Layer 3 of a small transformer language model trained on English Wikipedia (13 layers, counted from 0, width 128).
A neuron adds its activation times its output weights to the MLP's output. To switch it off is to set its activation to zero at one token and run the rest of the model.

Output weights of the MLP neurons that the questions are about. A number n stands for n times 0.003.
n13: 29 15 3 -7 15 16 -22 28 -45 5 6 -11 27 22 -30 -31 -1 -11 5 -4 10 1 -15 -12 0 -5 19 -9 25 12 8 -23 2 -3 8 25 16 1 -12 29 17 -15 -11 -8 10 9 28 -7 -12 6 -22 -10 6 4 -8 28 4 -2 -14 -2 10 -42 -9 -10 -38 8 39 16 18 21 -29 9 -13 -15 -7 -10 -37 53 -11 -42 -2 -6 10 5 -9 -1 -7 -29 -3 44 -5 29 -21 -27 -1 4 -10 -28 -11 -10 27 -32 1 14 2 -11 4 24 1 -6 -13 -13 1 -13 24 -43 21 2 4 -26 -19 2 -17 1 26 -5 -10 -27
n14: -52 9 -20 16 -13 -27 -22 -1 -17 -4 19 -5 -26 -45 -35 -6 7 7 -6 21 -19 -13 4 31 10 -2 46 26 -36 14 -22 -14 -40 -13 12 8 4 -20 22 -4 -34 -1 -11 -33 0 11 20 4 8 34 0 -6 1 -16 10 33 -2 -8 23 32 -21 11 32 -4 -36 31 6 -5 9 -55 5 16 -1 -3 -16 -6 9 -21 -4 25 45 26 29 -14 24 0 26 3 2 1 21 12 -10 19 -25 22 21 12 5 10 26 -20 14 -11 -12 -13 -14 17 41 32 31 -9 23 -4 15 71 -33 -23 -18 32 -11 22 -16 6 -14 8 -11 35
n23: 13 -4 14 -29 24 4 -18 -2 -28 -14 -10 30 -27 8 -30 22 -14 11 9 -19 0 -4 -21 16 9 -1 5 12 -24 18 -28 -6 0 -29 -11 -43 -34 25 -33 -11 21 12 -8 -21 -33 -21 -25 -10 2 57 -28 1 19 24 -7 -3 18 -13 19 -1 20 16 17 2 9 -25 -27 -16 -16 -28 -9 -4 3 13 -8 -3 30 16 3 1 28 -19 -18 60 -4 9 31 34 19 -1 -18 -21 -2 12 16 -22 27 32 -22 -24 0 11 -21 -11 13 4 9 -17 24 -25 -8 -13 33 5 17 -9 -1 13 -6 17 31 -19 -28 31 15 -28 -7 -11
n54: -9 -36 34 2 29 0 -11 6 -12 10 -13 -20 11 3 11 -11 20 39 -20 -40 -2 20 -6 -8 2 29 4 1 3 11 9 30 4 34 16 -7 2 13 -20 20 -24 -1 -4 -2 -35 -1 19 -18 2 -1 -14 -9 7 -6 2 10 49 43 37 -52 12 -3 -13 19 3 13 -2 -1 -39 8 -11 0 18 -9 1 6 23 30 -9 7 -11 -36 13 -19 9 22 18 25 13 11 0 39 2 43 11 5 29 6 -8 -9 -61 27 9 -6 -8 7 7 7 8 3 -18 6 7 -7 -20 33 -10 -38 7 -33 12 5 9 10 27 11 -4 0
n63: -1 13 10 18 25 7 -7 10 3 -4 16 2 1 17 -2 -4 9 -37 -26 -4 22 -22 -8 9 -18 14 -4 26 4 30 -1 -13 30 21 11 1 -15 23 -24 -31 -13 -7 -3 11 -8 -17 -28 -9 6 1 -23 -2 -14 21 19 -22 0 10 1 -2 21 -12 8 15 1 6 9 -21 -12 11 27 -14 -16 -3 4 3 -3 -11 -2 25 -9 -10 18 -26 9 18 -22 27 -4 -4 -9 13 -23 -36 19 2 11 40 34 17 -4 -1 5 -6 -40 -5 28 -3 -21 -27 25 -17 37 20 9 -42 -21 -6 4 -10 -20 -8 -3 14 31 -11 15 28
n72: 8 -13 8 5 -31 -28 -8 -29 24 22 8 18 -28 -96 -13 0 18 -42 5 1 22 -7 -1 24 7 -28 -13 -12 2 -4 13 1 -18 -15 24 -19 -13 2 -22 42 16 -17 4 5 -1 -3 -9 39 -7 49 -20 2 -12 -23 -24 36 -31 -13 -20 -4 10 11 -2 22 -12 19 -11 -16 -17 6 18 13 24 18 -1 -22 -17 19 12 -1 32 -8 1 -25 -1 -3 -35 12 14 -12 10 -4 -31 -1 -6 -34 7 2 -22 -45 -10 -13 -10 -1 2 -17 26 3 19 -27 22 16 -2 -25 -32 -35 -25 16 6 17 2 16 3 21 -4 -25 -18 -34
n99: 11 16 13 -10 22 12 15 5 40 -8 28 41 -38 2 -25 -27 22 7 -1 -14 -30 -11 -16 22 -17 12 7 -2 -15 40 -17 -10 8 -8 7 -6 1 16 -45 -28 17 11 20 -33 -8 12 19 -3 11 -17 6 -11 -15 27 9 3 20 31 6 7 27 -23 5 25 -2 6 10 2 18 8 -12 1 5 -5 24 16 28 -29 -51 7 -7 -27 -11 27 -14 -1 1 9 -30 2 -3 -22 -36 -3 -1 25 -34 -35 8 -4 26 17 12 12 6 -15 4 10 -32 13 -30 -6 43 -5 -4 11 42 -4 31 13 -6 16 9 -5 -31 -28 -31 -22
n146: 15 16 16 -2 20 7 6 6 -40 37 9 14 -21 41 -9 5 29 1 -7 -13 -35 -5 11 -1 29 25 11 20 24 1 7 36 27 -9 12 32 18 38 -33 -12 27 24 -13 -8 -9 12 -14 26 -15 -13 -22 1 0 1 -11 -6 -16 -19 16 0 45 0 -5 16 13 20 7 13 11 -6 -4 -19 -3 -61 12 16 -3 23 -26 12 -19 -12 6 -8 17 -6 14 0 12 -15 1 -11 -6 -35 36 1 -15 -11 0 -14 -44 -27 -9 -13 -13 -1 9 19 -2 -30 -21 -21 -5 15 -44 12 -9 9 -4 12 5 -24 8 4 -22 -2 17 0
n185: 18 8 22 4 -1 -36 6 2 -1 12 40 6 38 -41 -36 -44 -5 28 5 -31 -23 13 9 -14 -11 6 -11 34 -6 30 24 -7 19 -9 6 15 -10 -12 -37 25 -18 -3 -10 -31 -11 -3 22 26 -32 3 -3 -1 4 -31 7 -15 13 20 5 41 17 24 19 -6 -16 -15 -9 3 -27 -14 -5 23 -3 -2 9 24 -21 -1 1 11 0 -3 3 -20 -6 10 -22 53 -24 -20 17 41 -3 -24 -5 -7 10 -6 -6 4 -4 44 -20 5 -12 -4 1 3 3 -16 -6 -1 12 1 -38 16 21 17 0 -10 4 -23 -3 26 0 -6 3 13
n220: 8 -21 22 9 -7 22 -9 3 -29 12 10 -17 -22 7 39 2 -7 -18 -17 -23 -38 7 -15 -19 -28 36 -8 -14 0 5 16 -11 14 7 8 6 0 -12 10 25 34 29 6 -1 -1 -5 -13 -35 -8 -3 -27 18 -4 -44 59 32 0 -8 7 9 3 9 -10 11 -9 -6 -12 -7 26 4 -5 -7 33 -38 -19 -1 10 -24 1 6 -4 -1 20 -15 -4 5 -18 -28 6 30 -1 -44 3 -8 16 8 7 7 7 -1 20 -12 -3 4 -24 1 16 30 25 -4 -22 -22 1 -16 13 -6 -37 10 -12 -15 -2 30 -5 -11 3 -26 13 9
n225: 25 23 21 -6 10 -7 -9 -5 -4 -4 -29 44 -9 -34 -1 17 24 15 -6 -22 13 -1 -6 -9 -4 -17 -27 -8 10 -3 -37 29 -2 18 0 20 14 27 30 -6 -6 24 10 7 14 -3 12 -4 -4 -51 -3 10 -28 16 8 -8 1 4 29 -20 -15 -46 -2 25 -20 -11 1 1 -18 7 16 -28 -21 -13 -1 21 2 -9 -2 -10 29 13 3 -12 20 13 -13 -2 -11 22 7 2 31 -9 10 37 -9 15 2 17 42 -12 -36 -6 8 -10 31 -5 -7 -24 -14 8 17 20 41 -3 -11 10 -31 14 14 18 12 -17 12 -4 5 34
n232: 27 29 -18 -2 -28 43 -2 8 -12 -28 -33 -17 19 35 4 -9 -12 4 27 14 -2 20 -5 7 33 3 9 -29 -12 13 -15 10 3 -1 3 -3 -5 -11 3 27 -21 -7 -25 -21 -17 -43 -20 3 -22 3 -7 -14 -35 -21 6 -16 17 -18 20 1 8 48 31 6 -11 -37 6 -2 -8 28 12 13 -6 -30 -31 13 -10 35 23 -4 -16 -6 27 -5 8 -10 7 16 -22 18 -3 2 -28 -6 2 -13 2 -23 11 -5 10 -35 -18 17 -8 20 37 -48 -14 -6 -6 -4 -15 7 -28 8 -28 -3 -9 -12 -10 -3 33 -18 25 -21 21 5
n251: -2 12 -28 5 24 -28 -13 11 -20 24 5 5 8 42 -38 11 -14 -2 -15 3 2 -26 6 51 15 -30 22 2 -17 17 24 -3 24 -17 15 18 -1 9 20 -3 -33 -7 -11 -26 -8 15 4 14 -8 27 -25 -25 -5 8 -21 -1 11 -18 12 27 -20 39 -22 -5 -3 8 20 28 -1 -1 2 12 17 10 18 28 11 1 2 -13 40 -1 -25 15 -7 -42 10 6 -7 -20 14 -10 41 -3 11 17 12 -26 13 -8 1 11 43 8 -17 -5 1 5 -24 3 -1 -17 18 27 2 -8 25 4 -26 22 3 -12 -19 11 2 3 8 13
n307: 4 -20 -32 7 -36 24 25 40 1 15 11 16 3 -2 5 -2 -38 -11 -3 7 21 -36 21 -4 7 21 -17 -7 -3 19 -5 15 -32 -7 1 -32 -14 22 11 -12 -11 16 -28 18 15 -39 5 21 16 14 26 -6 5 23 -15 28 -16 13 -36 37 23 17 -17 22 -8 7 1 9 -29 18 -24 15 16 -5 21 -48 -2 -10 -16 -25 -12 24 -13 16 -18 20 -2 -10 -6 -9 -6 -24 9 23 10 16 -11 16 -7 14 4 -22 -4 -11 -15 8 43 -19 -7 -5 -4 -27 -1 -16 -17 -6 4 20 -27 -31 18 -57 -17 -11 -5 6 56 19
n308: -2 11 -1 4 -32 4 -32 -9 4 -6 1 2 -3 -2 27 31 11 27 -33 -6 34 56 6 -36 30 5 -11 20 -7 -1 -11 0 32 4 -28 -1 12 -15 15 46 15 1 14 -7 41 -30 -21 -3 36 -18 17 7 21 -20 10 -26 -11 22 -4 9 -4 -11 2 45 10 11 -6 7 4 -21 38 30 -34 16 49 -3 6 -8 -8 -4 -19 4 21 -2 -16 9 -14 3 39 6 -1 16 -12 21 -16 11 33 1 -29 -29 -21 31 -1 13 4 -13 -12 20 12 -4 1 20 -20 37 22 4 -7 -3 14 -37 -15 21 -17 11 12 10 19 44
n316: -15 31 14 3 -10 -25 -14 -9 28 -9 -9 1 -5 -26 -35 8 -2 -10 -27 -26 -6 -24 -11 -21 11 -18 8 -20 20 -33 2 -32 2 -42 -5 7 -5 8 11 5 -13 -21 5 -28 24 -17 -9 8 -6 6 -16 -33 -16 8 27 -37 26 -20 1 22 -13 -8 19 -1 -2 25 11 1 -2 21 -6 -10 -26 -2 -11 33 -30 -4 -7 -1 -26 -10 -4 -10 36 -9 -29 -22 -7 -4 -26 -24 12 14 16 -2 -7 37 -11 4 15 19 -27 4 25 17 -15 15 19 -6 5 14 -8 14 -30 4 -11 17 -7 10 19 -25 -18 -35 -17 5 -7 1

Each question names a token from some text and the token that comes next. It shows the activations a of the neurons there, in the order above. A number n stands for n times 0.1.

Then comes g, the gradient of the next token's log-probability with respect to the MLP's output, scaled to length 1. A neuron's effect is roughly proportional to its activation times (output weights . g). A number n stands for n times 0.0044.

"x", then "is"
a: -87 -6 -5 2 2 0 2 3 15 -2 4 5 0 6 -6 0
g: 3 -36 -20 -24 -7 -5 -7 -14 2 14 6 10 -4 2 10 36 -13 24 -32 3 14 -12 12 -18 6 43 -18 43 -7 -4 6 15 -1 -35 24 25 16 4 21 0 -12 19 -6 -29 20 -16 38 -6 -34 4 -4 -5 -18 4 2 -22 10 2 6 -9 1 4 22 -16 8 -48 -31 2 41 4 18 -4 -3 8 18 13 19 -15 -16 39 4 10 -6 20 -22 42 7 13 7 -2 5 -2 10 1 41 24 -8 -17 -12 -22 -37 -16 1 21 -38 34 -17 17 27 -19 -28 53 16 -7 -18 28 10 8 -15 9 -29 -22 -12 -9 -34 3 10 -34
Switching off which neuron hurts the next token most? n13

"ing", then " a"
a: -1 -1 1 0 2 6 -2 20 -10 2 -2 -4 -1 -22 -4 0
g: 13 -9 -12 -8 -26 -40 -21 -3 20 11 -21 -4 -4 11 31 12 11 2 -10 -39 3 12 19 39 -39 27 21 3 -31 -53 1 13 19 22 20 -5 -34 -40 -26 -2 4 43 -7 23 26 -9 -5 12 -5 29 26 -2 -11 9 -25 -5 17 -19 21 3 16 13 -3 27 4 -17 -3 7 13 5 4 16 23 0 -9 -10 -15 9 -45 -5 23 -17 9 -2 -13 33 -4 -14 -8 20 36 3 -1 -3 -1 -7 -12 -7 21 5 18 -7 -18 7 -37 -12 -14 -10 -20 -24 -17 14 -27 -11 -26 6 -33 -9 14 -11 74 -13 -24 -9 -8 6 32 -7
Which neuron, switched off, raises the next token's probability most? n307

" of", then " training"
a: 1 -1 4 -29 6 -7 3 -14 0 1 -1 29 4 -7 2 1
g: 19 18 -13 21 9 -1 4 15 13 -19 2 -8 10 -8 4 -6 -35 -7 27 4 13 -15 -17 53 19 13 36 -17 4 5 -6 9 30 -14 -3 2 -19 -35 -18 5 -47 -27 -3 16 -2 3 -14 -10 -5 -8 11 -8 -16 6 -6 -27 -46 2 -17 22 26 -5 -21 23 -5 9 11 12 12 -17 -3 -8 -20 2 5 15 0 -4 16 37 9 -15 1 -1 12 -11 -32 -15 38 7 -11 21 -13 7 -7 2 28 61 16 45 -6 -19 14 -22 61 10 -32 8 12 -11 -12 -12 15 32 -20 -43 -30 8 -31 3 -34 -19 18 -12 20 -18 -7 5
Switching off which neuron hurts the next token most? n54

" the", then " G"
a: -2 -1 3 -1 -1 -1 -1 7 3 -1 0 1 9 -5 12 -4
g: -19 -9 20 14 -42 25 -8 -29 -6 7 -34 -8 8 5 12 8 35 -7 9 38 -11 7 -22 -16 5 3 -21 -6 46 -24 -13 24 5 1 2 -3 19 3 6 12 25 -11 -32 17 44 -14 -4 1 24 -7 35 -7 11 28 -34 1 -4 34 -6 14 -15 -11 40 1 27 -5 35 16 -17 25 -12 45 21 8 16 -13 -13 -35 -5 -11 -13 -29 1 -13 -4 18 -40 -2 -19 12 21 19 9 29 19 -24 13 -30 24 13 29 -10 17 9 -1 28 13 -19 -25 24 5 5 -11 6 -2 -6 13 -19 -38 -23 22 30 13 35 6 18 16 -2
Switching off which neuron hurts the next token most? n308

" of", then " S"
a: -1 -1 7 -2 6 6 0 38 2 -3 -1 63 0 11 -1 0
g: -43 44 -2 -4 3 14 20 -18 -35 -15 -5 2 -15 19 0 3 3 11 -5 19 -21 -3 -7 8 -4 25 2 -26 4 -3 -3 21 -13 -5 -12 21 24 48 10 -2 32 6 -13 -19 -14 18 23 -29 -41 -12 33 -9 -8 -4 -18 6 29 13 -9 -21 -6 6 6 -5 6 0 4 18 -20 30 -31 48 23 9 -10 -8 -4 3 36 -25 -19 -49 -13 -41 -11 20 7 44 -4 8 24 10 60 20 29 10 -6 -7 -6 -25 26 -11 1 13 3 -14 41 -1 -18 9 32 -2 2 -14 -10 13 10 -13 19 14 11 19 44 9 14 7 2 -2
Which two neurons, each switched off alone, lower its probability most, in order? n232, n146

"s", then "in"
a: -2 -4 -4 6 10 1 2 6 0 -3 13 5 2 -1 -2 -56
g: 6 -55 -4 35 37 10 0 -25 -6 -38 -3 -35 35 13 -19 -39 -6 3 -17 -14 -15 -11 13 10 3 18 -12 6 3 12 1 -5 -41 -18 2 -37 16 9 27 -2 11 -1 32 -3 7 -2 54 15 -25 24 9 -2 -37 -1 29 19 2 26 -9 -9 -14 -20 5 -40 19 -6 -58 11 7 10 -16 -22 -1 -13 -19 8 4 -12 10 19 -20 14 -11 9 42 -21 -20 -25 2 13 -15 -5 -48 13 4 8 -14 -11 0 6 -10 -4 0 13 -17 2 6 26 -8 -10 -11 6 0 -7 -3 48 -21 -15 2 -42 -6 15 11 -9 7 11 38 5
Which neuron, switched off, raises the next token's probability most? n316

"um", then "er"
a: -3 3 -2 -2 1 2 -1 -9 3 4 1 1 -4 15 0 -3
g: 17 8 -3 -16 27 -6 -1 13 -23 6 0 4 -13 -4 7 -15 24 15 41 -15 -36 -33 5 -9 30 40 -38 29 26 -7 12 -1 21 -12 11 2 48 -1 -20 24 -38 5 35 -17 -19 -43 5 19 -29 6 1 -12 -2 -13 -35 27 24 6 14 15 -6 14 -8 13 -17 -20 -24 -17 25 -29 -13 -17 7 -13 45 2 -15 11 22 -6 -18 -12 9 22 -9 -10 -14 -10 -3 -53 64 0 -3 20 -24 6 -2 24 -6 -9 -10 7 24 20 -7 -7 4 -16 -17 -11 11 18 24 -9 17 -44 -4 8 9 -2 28 15 17 4 5 -16 6 15
Which neuron, switched off, raises the next token's probability most? n146

"id", then "i"
a: -2 -1 7 5 0 18 -4 0 3 1 -2 -2 -2 -2 15 22
g: -14 -7 10 23 1 -8 21 -29 14 28 -17 21 12 16 7 3 1 -19 0 48 12 36 -11 3 18 7 -18 3 -3 -49 23 25 -24 20 -7 -6 -13 -31 -1 -39 -10 -10 29 -5 -22 -10 11 -5 3 0 -34 -10 -2 7 -4 -8 60 34 -9 4 6 -28 -2 -41 21 -1 -20 -4 -4 -26 -18 -5 5 -29 4 8 21 33 30 -7 23 -6 12 9 38 -6 -7 -18 41 9 4 1 18 -20 -13 5 1 -15 2 16 -30 -9 18 9 -42 -7 7 38 19 -25 -13 -28 21 -24 1 -9 -24 0 -22 28 46 21 -22 -22 15 -10 -3 0
Which neuron, switched off, raises the next token's probability most? n308

"ory", then " inj"
a: -1 0 -7 -5 5 0 14 0 -2 -1 0 0 -1 55 3 7
g: -21 -16 14 4 7 32 15 -5 13 30 51 -3 -6 -30 3 18 11 3 4 -15 32 -21 3 23 19 -8 40 -14 5 16 -3 -38 -10 40 -1 30 1 -11 -20 15 54 -34 9 1 -20 -12 23 5 4 -3 19 17 -4 5 -19 -15 30 29 9 23 -4 5 -21 -31 35 9 -25 -35 -39 -7 -16 -26 7 -35 -29 -17 23 -1 -12 2 36 14 -35 23 8 -10 -15 8 -13 -3 -4 -2 -2 10 3 25 21 -11 -1 16 19 15 11 -30 -26 7 -10 9 2 -37 10 18 -7 20 -12 8 25 -20 -3 9 -8 48 -6 -25 -4 -22 18 18
Switching off which neuron hurts the next token most? n99

"ng", then " We"
a: 3 -1 2 -4 35 -6 -3 3 24 0 -1 3 1 -3 -8 -52
g: -25 10 -18 -52 19 19 17 5 43 6 -3 -7 1 1 -27 23 -4 -13 -1 7 5 -30 -33 8 30 -15 -21 -6 -1 23 22 -25 19 -19 45 30 -8 -28 -16 -3 -1 10 -15 18 18 11 16 -17 -21 18 -9 -24 25 6 -56 -11 16 -12 3 41 -7 -18 -12 -14 14 -24 -9 -10 15 26 38 41 -4 -4 -12 14 -4 -2 4 -8 -46 16 -33 15 15 -1 -4 -7 -1 -2 -27 22 -7 -5 15 0 -19 -2 -3 -9 9 -32 -24 24 12 10 -2 -37 -16 26 18 14 5 13 -14 -15 -1 43 -17 -14 -33 30 0 11 -6 -16 38 12
Which neuron, switched off, raises the next token's probability most? n316

" and", then " there"
a: 2 0 -9 0 3 0 24 0 -1 0 -1 0 -4 0 -1 -2
g: -33 15 -19 -6 -28 -9 -20 -10 -10 5 -10 21 4 -11 -23 -1 7 21 9 -2 -1 -35 -36 9 42 36 -2 -32 21 33 4 -16 -30 13 -20 -32 -22 9 -36 -18 5 19 30 -7 -9 -4 -2 12 -1 2 0 17 11 12 7 23 -30 2 14 -17 5 11 -5 17 -6 -2 3 5 -18 -29 9 -38 -7 -7 3 -12 5 -21 -8 10 -32 -3 4 17 -65 -1 27 -9 14 6 -31 26 11 -26 -19 2 -9 -34 -38 -13 -15 -6 29 4 -44 -34 27 13 38 20 -1 19 15 39 -11 -18 -7 -30 -13 5 -9 -3 19 22 17 -19 -15 20
Which neuron, switched off, raises the next token's probability most? n23

"ing", then " ra"
a: -1 0 16 1 1 2 -1 16 -2 0 0 -8 2 -6 -3 0
g: -15 43 16 -6 12 8 -13 -21 -23 12 3 23 -47 -6 -7 31 30 -2 24 6 2 37 23 14 12 11 -2 1 -1 13 19 -6 -4 8 0 14 -22 18 -38 22 -41 31 1 9 42 -14 -20 2 -15 -3 -11 1 20 -30 12 0 -26 10 6 29 9 -28 -29 9 19 -7 -5 -9 -20 -8 1 -6 26 4 -6 -24 15 17 -36 -11 -9 5 -5 -5 15 -14 1 -22 34 -20 -11 -19 5 -8 12 20 8 -28 19 8 4 -7 -22 7 15 11 7 23 22 -47 -36 8 -1 -3 -13 -12 25 52 23 27 14 34 37 3 49 30 18 7
Switching off which neuron hurts the next token most? n146

"i", then "-p"
a: 0 7 -43 2 19 6 -3 2 -5 -2 2 1 -4 8 1 -36
g: 6 -37 16 2 2 15 -5 4 -7 42 3 -42 20 29 24 -5 -7 24 -4 11 -7 10 -33 1 16 30 2 -6 19 -17 12 44 -6 9 -1 48 -12 -13 -5 4 -3 22 -8 31 -13 37 26 17 7 4 24 4 -4 -26 21 3 35 -6 9 -41 -19 -4 11 -22 -1 6 3 16 13 -14 -20 -9 -6 -12 8 29 -20 -21 25 -51 0 2 25 -18 6 -24 17 -1 10 -5 -14 -29 -18 7 11 1 0 -19 18 9 17 6 -28 1 5 -37 -12 30 -23 16 21 -15 8 -8 17 -26 15 -29 58 22 10 21 35 12 30 20 -32 1
Which two neurons, each switched off alone, lower its probability most, in order? n23, n316

"al", then " jud"
a: -4 -4 -3 1 0 0 -15 -5 -3 3 1 -4 0 -4 0 0
g: 6 -1 -9 16 13 -19 -8 10 13 4 -5 3 -39 9 5 2 -3 -3 34 9 26 0 10 -18 23 58 -27 -12 -15 7 48 12 -7 -29 41 -17 15 1 -10 -11 -37 31 14 43 14 -4 -4 -25 0 3 13 -5 37 -5 14 -18 -11 -16 -1 2 0 -5 4 18 15 18 8 -24 -8 2 -23 -36 -17 8 43 -14 -65 9 -26 -11 17 2 -6 9 -4 13 -2 4 20 10 -24 4 -10 7 10 0 32 -26 -45 -22 36 -4 -9 35 35 19 -8 3 8 -14 5 -4 1 25 -7 -49 44 -23 5 -8 -6 8 -18 6 14 7 -10 3
Which neuron, switched off, raises the next token's probability most? n13

" Navy", then " ("
a: 0 4 0 8 2 -1 6 6 2 -1 -1 2 55 -2 0 0
g: -6 44 -20 18 -32 43 -23 -8 21 2 -26 20 13 16 -7 -16 -24 -30 30 16 16 -1 6 -38 -3 -16 6 1 -35 13 -13 1 -23 -4 37 -4 8 13 3 -14 -22 24 17 9 15 15 -40 -1 -30 18 -9 8 -4 30 -2 -11 0 -28 3 -16 15 -22 26 20 12 -1 4 -31 -16 -10 26 -4 16 28 19 18 -7 2 40 4 1 28 -6 13 -35 8 -7 -14 -10 -3 -12 -18 50 14 42 20 -27 -27 -33 -26 24 22 6 3 17 5 -24 -43 18 -1 19 -29 -23 -5 10 0 -32 -12 11 23 26 -9 -1 12 -6 -3 0 18
Switching off which neuron hurts the next token most? n251

" their", then " r"
a: 9 3 -1 10 -1 0 0 15 4 0 1 3 42 -2 1 -3
g: 7 5 16 -19 28 6 1 -4 -1 -9 11 19 -20 -7 -11 -4 3 35 16 -15 -20 -6 -33 -15 -38 2 33 -38 19 -19 21 -9 -37 22 10 9 10 28 -18 12 -44 -3 2 23 -27 -23 2 1 -32 -9 33 14 2 -10 12 34 -22 8 -18 21 7 6 24 -4 26 16 9 14 -14 19 -38 -3 35 -22 21 -9 -3 19 -11 -2 -16 5 14 -27 24 4 23 20 15 -13 12 -21 -14 5 32 40 25 -4 24 -42 3 23 0 4 -14 -7 15 3 8 -23 -10 -1 -25 -39 13 30 11 15 46 -8 -17 36 40 15 -20 6 -23 -5
Which neuron, switched off, raises the next token's probability most? n251

" B", then "art"
a: 0 3 -3 -1 4 -15 -3 2 0 -2 -1 0 2 0 -3 -1
g: -28 -26 3 -17 9 -9 30 -11 -8 27 19 -22 35 -23 -31 13 -17 4 7 13 2 1 -15 -39 -14 -12 6 39 19 -5 -37 -1 11 18 -13 -3 -3 -26 20 -38 -12 49 4 -6 -14 3 -17 17 -6 28 30 5 -16 15 2 18 -16 -8 14 -21 -10 24 -7 -7 28 -18 -4 30 27 14 7 10 5 -17 31 5 -9 -26 35 -10 3 -34 -19 -30 -24 -34 1 -2 -11 6 5 12 19 17 11 7 -4 31 24 -17 14 17 6 -44 -3 -21 7 -44 -29 13 -5 -38 9 36 19 26 6 -11 7 14 6 -10 31 27 -11 6 37 15
Switching off which neuron hurts the next token most? n72

" not", then " n"
a: -1 1 1 14 4 4 0 6 37 -3 0 2 0 -6 -14 7
g: -19 -5 24 9 5 2 -5 0 10 24 23 -5 -7 -9 10 8 23 2 0 -30 -4 6 -3 11 1 -10 10 27 -8 20 -17 7 -15 -26 12 18 16 -14 1 14 -50 51 -39 -15 -39 14 12 -24 0 -24 -39 40 15 3 -18 -20 22 -15 -36 -11 -4 -4 -39 -16 24 -20 -21 -11 -11 -27 19 -2 -3 -2 -18 7 4 -19 11 -16 -24 6 2 -58 22 7 8 23 -8 -38 -17 -8 -24 11 40 4 6 3 -10 -22 0 -34 -26 3 30 0 -27 39 13 -2 29 -8 30 12 -5 -5 -6 1 25 -9 -20 -16 20 -5 30 7 41 -13
Switching off which neuron hurts the next token most? n185

" ", then "1"
a: -2 -16 5 -7 -3 0 -1 0 3 -1 -4 -3 -3 12 2 -6
g: -18 9 12 -16 5 33 -7 39 11 -14 32 11 13 0 25 -33 13 -51 -27 -20 0 -2 -20 0 -4 -5 -41 5 29 45 -10 -37 8 14 -7 -27 20 17 15 9 -37 -2 20 13 13 17 22 5 -34 -23 15 -5 -31 -5 -37 -20 1 3 -13 3 0 17 -16 7 -14 15 10 31 -10 24 34 -5 -24 0 -10 0 -13 -19 -8 19 -4 -12 -16 41 -6 -12 -7 37 -22 8 15 17 39 1 33 -30 14 7 35 -5 10 6 -5 -16 4 -15 15 17 4 -10 -17 21 -2 -13 6 -36 -15 5 21 -29 -9 -14 -25 -18 -10 -5 -21 -49
Switching off which neuron hurts the next token most? n14

"gin", then " Hill"
a: -2 1 -5 1 2 2 -3 -1 0 1 -4 -4 1 -15 -5 4
g: -7 4 46 12 -15 -6 17 -5 24 2 -19 1 -35 -16 -34 9 42 -13 -31 -12 29 16 7 -6 27 -13 -32 7 -27 -4 -10 24 10 -43 14 17 -25 3 -16 -13 -7 -15 24 6 -29 -23 -19 -28 -8 3 -33 -24 -30 -11 -22 17 20 -37 -15 17 -23 18 -3 4 -2 -33 -26 -10 -18 13 -25 6 -10 -16 -25 24 -10 -19 -9 -25 -12 -27 10 28 53 13 -27 -10 -5 4 23 -8 8 6 -26 -1 -9 23 -3 -27 3 -26 -2 18 -2 -15 35 7 -25 -14 -20 28 19 4 -6 34 14 4 -18 4 21 14 17 -20 0 -7 -28 -33
Switching off which neuron hurts the next token most? n307

" M", then "og"
a: -5 -3 18 2 0 -2 5 3 2 -1 2 -3 -3 -2 -2 -1
g: -17 11 28 -57 6 9 -19 -14 17 10 -16 58 -41 14 1 -2 -16 -9 16 -16 -11 10 -6 26 -11 13 28 -28 22 23 -18 26 -14 -7 -3 0 -14 17 3 14 5 18 24 11 -18 18 26 9 4 -11 0 -1 20 13 4 -23 15 -6 -21 2 3 -14 -8 -15 19 -21 20 -40 -14 -20 -2 11 13 4 12 -1 -26 -16 -34 -3 17 -13 -1 -13 4 15 -14 41 2 10 24 -4 26 -38 -10 -10 0 5 14 -9 -14 16 -39 -9 -18 35 -33 -41 -13 -41 -53 -5 -19 11 6 15 14 -40 -4 38 -23 -9 18 -15 -23 3 -19 10
Switching off which neuron hurts the next token most? n23

"ai", then "-s"
a: 0 0 -3 -1 0 -5 -4 4 10 -2 0 2 -2 1 5 -24
g: 9 10 2 5 12 21 -17 -16 23 -7 -33 -46 4 -6 33 -9 -15 9 14 -5 -17 21 -3 40 38 -14 20 -1 3 3 -20 7 -2 3 5 0 45 8 -14 57 6 15 -23 15 5 42 -3 -5 -3 -17 17 27 -19 23 -5 12 17 8 31 -28 3 11 8 41 -6 -23 17 20 -32 -5 -14 47 7 47 -15 4 -5 -33 10 4 -12 6 8 16 -7 4 2 17 13 0 -11 16 -16 -40 -1 -46 10 -12 5 -45 -2 -34 2 -31 27 23 20 7 -3 19 1 -9 10 -23 29 5 -9 2 -27 1 -2 46 -14 3 7 -19 -9 -1
Switching off which neuron hurts the next token most? n316

"ung", then "-"
a: -6 -3 3 -9 0 -1 -2 1 0 -3 -49 2 0 -1 -3 -20
g: 12 2 14 -17 19 -1 -12 -4 -20 36 16 -23 -24 -25 35 -1 -9 24 -4 -5 -37 -4 4 -18 0 30 10 -2 27 13 31 9 10 30 2 9 8 -28 -5 35 17 -7 -17 6 -25 -11 11 32 -38 9 24 -37 -23 3 7 5 8 -15 -32 -11 4 25 -13 -39 17 2 12 -8 4 -13 -13 -52 -14 2 -8 -9 8 -10 51 16 24 10 11 1 16 10 -16 20 -14 -30 -23 -25 -5 -16 10 -39 -35 -22 9 20 42 -28 -18 -2 -5 -9 7 27 -18 -22 12 -31 -3 -21 -3 -3 -15 -14 55 -7 9 20 -14 25 15 -13 -10 -4
Switching off which neuron hurts the next token most? n225

" fact", then " that"
a: 2 0 2 3 38 -1 -3 3 -2 -38 26 25 9 -2 -2 9
g: -29 -17 8 9 -41 3 -12 39 44 -39 -3 25 -7 -5 17 -31 38 -32 8 -12 -25 -12 -2 17 -20 -14 20 -18 3 23 -14 22 2 36 1 27 -34 2 -3 -14 74 4 -23 -33 -17 -7 13 1 0 -15 -32 -19 -10 -19 21 7 -48 7 -9 -3 -18 7 16 -15 -23 0 -10 17 -14 -9 18 -17 -13 24 -9 -7 17 15 21 28 5 8 -2 10 36 20 8 25 8 15 -3 4 -21 -3 -37 -1 14 6 6 -26 16 22 4 15 -4 -2 5 1 -39 -13 18 -14 13 1 24 5 14 -33 16 -1 -10 26 25 11 -21 -15 19 18
Switching off which neuron hurts the next token most? n63